Layer 7 of a small transformer language model trained on English Wikipedia (11 layers, counted from 0, width 128).
Take only the direct path to the model's output, skipping the later layers: a vector added to the residual stream pushes a token's score in proportion to its dot product with that token's output vector.

Output vectors of the tokens that the questions are about. A number n stands for (n - 500) times 0.0032.
"der": 686,238,149,701,454,345,455,511,538,410,386,402,368,370,425,464,401,504,413,226,652,209,326,458,596,427,667,504,496,530,413,323,521,619,286,567,565,812,491,652,627,478,651,382,562,581,597,429,352,723,742,726,435,597,537,459,573,434,496,521,536,416,533,398,629,655,457,444,405,439,540,541,454,538,443,528,630,619,207,436,591,430,534,625,560,184,756,500,534,292,483,410,515,534,480,584,142,693,474,543,292,492,521,448,615,300,452,429,661,607,491,523,545,163,401,410,801,742,529,575,249,658,670,618,495,896,449,263
"iversity": 533,466,662,507,741,752,467,555,227,615,254,340,463,285,561,584,512,455,217,172,533,563,379,559,339,708,508,519,571,434,408,559,464,519,357,504,414,651,642,386,406,525,605,405,513,638,421,540,595,630,726,470,335,504,841,302,439,432,731,480,418,512,527,803,409,556,466,368,347,398,586,295,507,459,340,597,444,538,598,291,614,536,510,600,364,526,470,383,739,400,330,311,525,515,812,654,605,695,430,731,538,456,556,300,464,464,612,421,375,255,487,586,627,516,201,417,399,846,749,454,557,466,289,361,406,500,746,415
" defeat": 257,446,269,576,683,475,382,529,623,489,329,320,346,497,356,454,654,561,522,472,349,487,387,453,533,708,665,482,484,414,445,527,596,414,506,452,553,644,273,545,588,567,645,405,452,522,352,535,507,565,644,485,237,468,440,392,584,338,410,551,488,497,572,462,407,675,390,507,539,372,454,361,383,657,491,509,352,534,425,503,628,260,463,667,515,640,606,347,403,271,391,436,531,436,530,506,473,529,645,592,360,519,579,318,480,366,474,435,547,403,352,525,448,571,348,494,701,651,790,406,539,463,413,457,404,491,365,562
"eign": 568,433,702,572,431,415,388,434,593,362,265,594,176,371,341,300,551,642,447,251,228,475,296,557,557,627,373,633,404,426,626,618,680,250,312,593,472,893,369,599,615,683,221,433,352,636,331,248,406,421,912,726,346,303,429,461,327,398,603,363,753,268,735,806,574,491,605,327,617,547,723,572,514,584,705,282,228,878,465,574,486,351,450,455,401,626,524,443,678,184,606,149,675,402,767,529,27,805,800,668,575,642,555,309,532,526,458,570,447,212,236,968,338,458,713,553,699,875,582,325,776,511,360,513,265,466,540,734
" them.": 581,301,481,626,659,779,369,540,264,310,203,529,496,427,367,668,488,465,528,431,311,563,620,563,521,550,310,277,217,599,631,415,407,508,627,452,541,657,473,467,647,483,556,211,629,563,368,448,448,664,548,566,411,245,468,469,465,504,649,633,535,573,590,582,546,657,325,396,393,606,543,387,650,730,714,411,264,196,480,404,471,334,605,642,411,615,496,383,654,507,545,301,770,533,473,316,387,589,644,570,450,484,621,252,704,436,616,456,476,287,618,482,653,318,607,466,697,655,633,291,601,584,531,401,625,581,562,296
"serv": 767,424,377,297,438,470,447,217,238,337,369,749,392,453,585,243,588,523,295,219,400,359,438,507,615,704,715,436,451,456,496,568,527,496,259,415,407,898,444,379,378,588,535,564,392,578,368,329,546,566,415,738,521,465,416,559,492,542,418,613,541,515,677,745,568,587,446,295,452,405,605,185,496,579,567,466,504,500,285,314,694,344,503,551,604,488,425,437,553,236,265,220,344,458,719,659,399,477,389,536,508,511,571,460,448,384,496,536,307,511,423,548,437,391,286,490,524,741,509,540,538,716,459,586,690,563,827,466
"arch": 479,398,500,605,471,510,444,381,496,592,306,204,370,562,586,393,587,518,638,264,400,383,427,758,544,585,475,585,644,419,407,544,778,386,581,668,396,902,500,441,326,562,575,456,646,564,438,592,324,396,507,678,447,459,645,515,426,514,620,528,394,287,297,733,535,574,395,473,720,497,421,381,484,657,596,572,555,532,430,543,506,431,478,636,707,260,422,515,578,148,581,280,596,419,390,376,486,417,493,381,496,588,519,317,628,691,441,488,412,412,507,600,608,552,463,567,604,830,527,464,530,522,483,365,485,510,637,670
"\n": 530,464,645,764,301,500,443,426,518,288,553,569,539,523,331,485,443,713,534,522,694,522,486,557,453,477,487,398,351,356,409,417,435,642,401,565,518,300,464,582,566,523,591,779,604,515,524,678,500,629,545,521,518,451,328,669,542,619,409,699,516,643,563,506,437,458,470,682,617,459,425,644,467,556,386,581,358,493,557,525,482,684,389,426,902,566,399,431,500,495,540,504,647,579,512,448,629,418,337,477,631,452,462,700,535,490,395,467,325,518,581,489,447,598,455,417,564,423,600,647,372,572,550,484,572,379,504,477
"tal": 708,504,738,428,359,512,427,616,648,383,513,370,329,331,504,391,581,379,297,266,423,347,408,628,587,678,559,538,588,585,578,421,623,445,500,426,273,691,414,500,792,557,323,635,605,586,380,393,518,444,459,815,414,455,492,317,415,557,656,371,492,366,672,516,627,688,553,472,593,712,536,247,496,676,444,433,373,578,356,437,571,193,617,659,535,504,474,174,728,71,437,385,350,422,868,492,697,417,412,534,279,698,521,407,675,373,562,351,549,364,431,588,309,554,585,384,496,808,561,562,558,677,500,419,459,516,623,274
"ñ": 618,350,594,668,483,520,407,419,410,568,413,418,403,419,548,679,110,559,689,264,434,469,401,400,643,637,615,611,323,545,460,408,283,446,559,283,715,695,305,496,423,751,593,391,440,603,412,456,879,439,303,573,389,500,642,491,291,520,589,273,748,373,449,559,335,604,448,189,641,362,399,326,515,779,388,334,454,340,367,527,420,303,425,627,620,278,603,476,650,320,587,446,416,504,500,255,483,290,549,603,500,480,510,277,571,584,463,500,503,660,433,527,443,460,464,293,588,836,486,329,623,496,628,377,478,592,277,444

Each question shows what one neuron of this layer's MLP adds at an activation of 1. A number n stands for (n - 500) times 0.0028.

n67: 412,515,558,466,444,390,505,337,506,436,428,477,362,444,507,481,445,560,496,602,467,474,468,465,572,547,504,504,447,498,446,565,519,517,534,489,439,431,540,467,503,435,486,402,474,393,584,584,457,538,463,511,464,607,471,496,474,559,579,396,524,579,438,467,473,523,451,562,466,443,480,584,594,617,541,426,476,518,496,657,474,512,523,346,450,500,391,338,432,464,575,534,468,502,534,510,398,432,440,450,376,470,421,584,478,507,563,462,624,570,389,573,554,481,455,566,559,453,526,458,464,559,500,477,543,513,581,559
Which of these tokens does it push down most? "iversity"

n87: 555,559,522,444,514,510,564,494,470,529,670,463,371,589,472,519,418,468,502,606,442,481,614,494,416,465,418,486,404,567,529,431,485,544,530,496,495,533,418,591,534,488,426,477,546,519,459,552,470,415,408,473,361,641,487,459,433,557,428,555,431,450,454,517,523,475,463,504,463,594,479,531,518,443,659,467,500,433,601,484,627,492,552,538,625,445,548,486,571,461,467,484,475,585,603,584,492,477,456,413,525,505,692,491,552,461,456,559,450,478,483,555,546,554,461,508,555,428,518,545,502,594,546,409,550,603,540,427
Which two tokens does it push up most, strongest first? "tal", " them."

n202: 502,515,496,497,504,470,452,423,467,508,635,534,370,487,456,487,508,405,458,413,488,566,447,528,425,569,527,473,543,468,584,547,493,543,523,520,505,512,510,479,518,539,597,491,470,528,567,549,518,421,577,376,433,516,470,597,426,511,498,502,442,541,504,503,476,542,561,428,581,635,464,554,566,482,459,532,590,567,576,582,509,518,483,487,551,480,581,514,650,527,502,384,472,461,431,453,480,479,535,405,457,505,491,426,582,506,445,558,387,480,386,455,459,568,510,491,524,590,571,396,466,463,600,538,407,508,556,483
Pushed up most: "eign"

n241: 535,518,550,527,511,436,509,505,399,493,537,525,509,556,543,467,459,471,553,537,615,554,394,537,593,409,574,474,526,490,431,514,460,483,329,543,586,488,487,565,467,384,509,473,451,528,580,469,453,547,534,622,376,469,477,553,493,480,436,606,569,502,518,447,477,419,472,552,546,535,527,587,656,570,460,502,528,476,454,406,458,444,555,480,459,512,494,391,459,432,460,476,433,435,522,513,459,566,481,432,536,512,388,582,563,402,526,492,456,540,527,404,546,465,467,459,516,519,540,396,409,458,519,500,399,500,542,478
Pushed up most: "der"

n109: 607,483,523,481,577,482,407,508,608,566,510,554,407,500,483,487,466,490,420,370,572,541,531,534,528,555,517,515,527,537,460,502,502,561,408,656,460,475,532,449,405,587,485,486,694,654,414,513,490,440,628,527,427,484,558,373,455,520,531,496,511,521,457,514,469,459,481,345,500,521,556,546,561,488,509,428,471,446,577,483,502,571,471,525,532,471,498,597,428,362,445,557,427,418,478,488,605,532,417,557,463,452,449,507,456,502,437,517,487,521,482,433,484,433,428,526,500,750,677,584,623,436,633,448,544,396,419,517
Pushed up most: "iversity"

n103: 560,468,491,474,505,581,529,642,544,516,466,513,522,484,591,533,553,559,508,474,515,440,464,507,458,474,550,448,544,478,532,405,529,579,439,558,487,510,444,432,421,458,406,485,598,323,434,448,592,527,444,554,557,528,500,395,516,550,412,441,456,513,529,586,428,513,494,373,530,539,524,404,491,479,563,571,507,545,436,445,507,600,503,527,524,609,548,386,396,564,510,472,439,458,485,487,457,519,440,392,571,537,588,505,446,419,495,401,487,519,443,548,486,492,590,462,459,530,449,504,529,582,482,528,570,446,441,533
Which three tokens does it push up most, strongest first? "serv", "tal", "iversity"

n145: 519,495,494,610,500,575,502,377,620,566,543,474,604,503,477,452,457,532,515,568,486,527,494,463,557,443,455,519,466,611,488,517,539,553,540,520,517,585,495,406,499,566,484,460,561,459,484,397,452,550,539,493,510,511,537,529,475,500,525,506,412,461,498,558,508,623,383,458,563,563,445,527,463,517,541,480,457,583,511,437,662,683,468,554,447,414,483,509,440,584,535,523,497,415,503,504,522,495,538,489,474,471,580,510,562,416,429,527,447,474,611,448,466,500,491,451,443,535,502,507,638,556,566,497,555,475,381,533
Which two tokens does it push up most, strongest first? "arch", " them."

n111: 417,451,506,531,608,400,517,500,444,507,427,481,577,505,455,592,424,428,485,454,506,513,457,474,497,431,487,530,517,483,550,450,507,467,481,478,495,555,424,558,407,454,591,478,531,319,551,523,424,611,387,437,443,432,500,447,438,523,546,565,459,436,417,576,511,492,456,389,474,532,534,588,412,550,478,420,525,608,489,515,493,570,483,617,498,460,427,464,473,511,431,461,349,467,464,590,484,434,456,511,477,557,527,469,480,516,513,503,469,531,450,474,511,350,573,407,527,404,511,498,553,493,529,477,482,395,470,516
Which of these tokens does it push down most? "tal"

n153: 557,567,546,300,413,511,572,611,446,522,493,490,526,452,582,384,561,460,450,475,440,478,453,626,465,571,521,532,521,476,523,540,543,493,530,488,539,409,460,452,535,551,465,474,554,360,510,488,523,606,397,399,604,511,520,509,478,518,632,576,475,497,557,491,495,460,377,506,477,589,550,524,521,599,515,429,491,567,472,443,526,529,438,625,539,370,500,399,546,465,436,562,475,579,533,437,502,480,429,495,494,589,603,490,491,518,450,531,523,505,487,542,545,596,530,468,430,428,456,473,526,474,498,470,498,532,456,520
Pushed up most: "tal"

n61: 406,511,480,545,521,394,457,574,544,561,475,371,424,500,505,596,417,449,532,502,552,527,481,454,480,468,558,490,477,489,494,462,490,441,492,366,612,503,451,440,446,448,431,520,472,425,497,511,500,469,398,470,367,464,502,515,483,537,505,442,543,489,461,666,481,545,514,502,474,540,550,509,476,491,449,456,485,517,374,567,513,525,468,476,455,489,487,517,519,537,514,468,537,533,551,515,514,422,554,470,467,439,681,476,576,489,393,497,492,535,490,559,526,552,550,495,499,491,471,471,428,395,554,530,474,386,526,455
Pushed up most: "ñ"

n149: 511,439,552,417,416,527,526,503,475,551,534,585,534,497,477,486,467,511,500,443,433,497,517,522,525,418,614,474,528,396,551,456,503,427,507,512,555,546,447,463,545,478,475,538,554,556,547,477,449,502,505,463,490,494,635,545,540,543,561,439,467,463,520,448,607,570,488,472,507,568,500,452,414,516,557,487,588,491,462,546,486,583,419,462,483,524,489,495,596,563,474,447,446,500,491,549,482,493,394,442,515,583,331,544,419,532,541,528,546,560,445,462,462,606,526,429,534,398,428,477,507,513,492,438,484,494,582,524
Which of these tokens does it push down most? " defeat"

n66: 559,552,475,513,574,497,476,520,467,457,502,488,495,561,503,471,384,507,401,416,509,570,535,557,421,467,494,442,469,553,518,457,541,583,537,471,441,531,486,457,500,574,496,562,486,410,502,358,413,601,516,479,494,431,542,439,487,513,503,513,564,349,512,525,546,500,470,444,555,520,580,536,536,550,394,462,462,443,497,592,512,543,438,549,446,659,569,503,495,503,517,376,428,354,585,535,534,528,486,510,433,504,471,466,527,548,521,498,525,510,433,502,563,445,505,537,447,443,491,425,451,511,595,552,523,518,422,494
Which of these tokens does it push down most? "\n"

n143: 479,474,560,557,572,393,579,453,508,528,370,487,514,415,551,467,459,461,506,476,489,570,486,479,505,417,492,489,524,443,530,491,493,580,508,462,485,498,505,613,491,449,532,418,548,571,477,568,416,445,598,525,562,461,460,495,411,592,576,477,490,587,598,534,517,597,449,564,557,399,469,503,489,568,485,596,550,480,513,588,524,559,426,466,506,464,460,584,466,676,549,372,563,443,568,439,572,508,511,564,477,470,318,540,516,490,395,494,463,534,447,507,477,454,473,404,423,567,500,418,476,475,472,481,433,490,541,477
Which three tokens does it push up most, strongest first? "iversity", "\n", "arch"

n102: 484,536,544,422,434,554,553,523,490,392,513,451,491,493,441,537,481,507,410,429,511,493,494,426,510,514,599,474,514,483,488,611,521,442,516,458,432,401,328,538,545,484,563,465,589,347,449,408,538,502,496,530,555,470,500,426,565,575,534,454,527,555,478,505,528,552,536,595,593,490,438,583,487,540,389,540,509,463,492,442,459,488,374,433,421,546,503,473,436,476,465,547,533,486,567,533,465,438,513,455,475,533,473,456,535,592,566,493,571,579,440,455,523,571,431,447,463,396,450,408,597,448,476,357,452,493,525,500
Which two tokens does it push up most, strongest first? "tal", " defeat"

n156: 520,416,516,500,524,532,492,558,476,507,551,436,411,415,522,465,581,455,484,505,458,462,498,433,534,521,464,522,465,413,486,552,315,468,445,444,553,587,457,598,481,366,480,439,522,497,553,537,476,440,326,508,544,542,584,511,468,475,602,570,543,615,498,402,442,532,483,480,484,608,582,586,431,477,496,475,408,487,521,512,478,504,439,444,481,405,492,505,545,618,498,516,519,556,509,476,421,454,367,455,457,456,536,533,496,469,640,521,503,409,506,434,549,481,528,489,471,557,477,462,567,440,490,484,592,510,525,467
Which three tokens does it push up most, strongest first? " them.", "ñ", "iversity"

n207: 623,496,494,493,504,561,443,411,519,401,526,486,536,498,452,460,588,484,447,638,527,418,517,525,421,519,438,446,521,556,556,598,476,445,625,564,435,607,445,561,536,401,468,536,444,496,536,476,398,390,516,591,467,469,498,641,534,545,500,595,469,480,510,559,527,407,583,583,557,560,561,456,486,498,492,486,435,445,442,569,341,550,502,565,483,441,561,445,508,496,517,494,445,551,539,726,448,571,527,502,438,431,614,491,490,428,404,459,387,543,450,487,494,568,524,538,545,536,510,409,584,539,426,509,510,551,515,406
Pushed up most: "eign"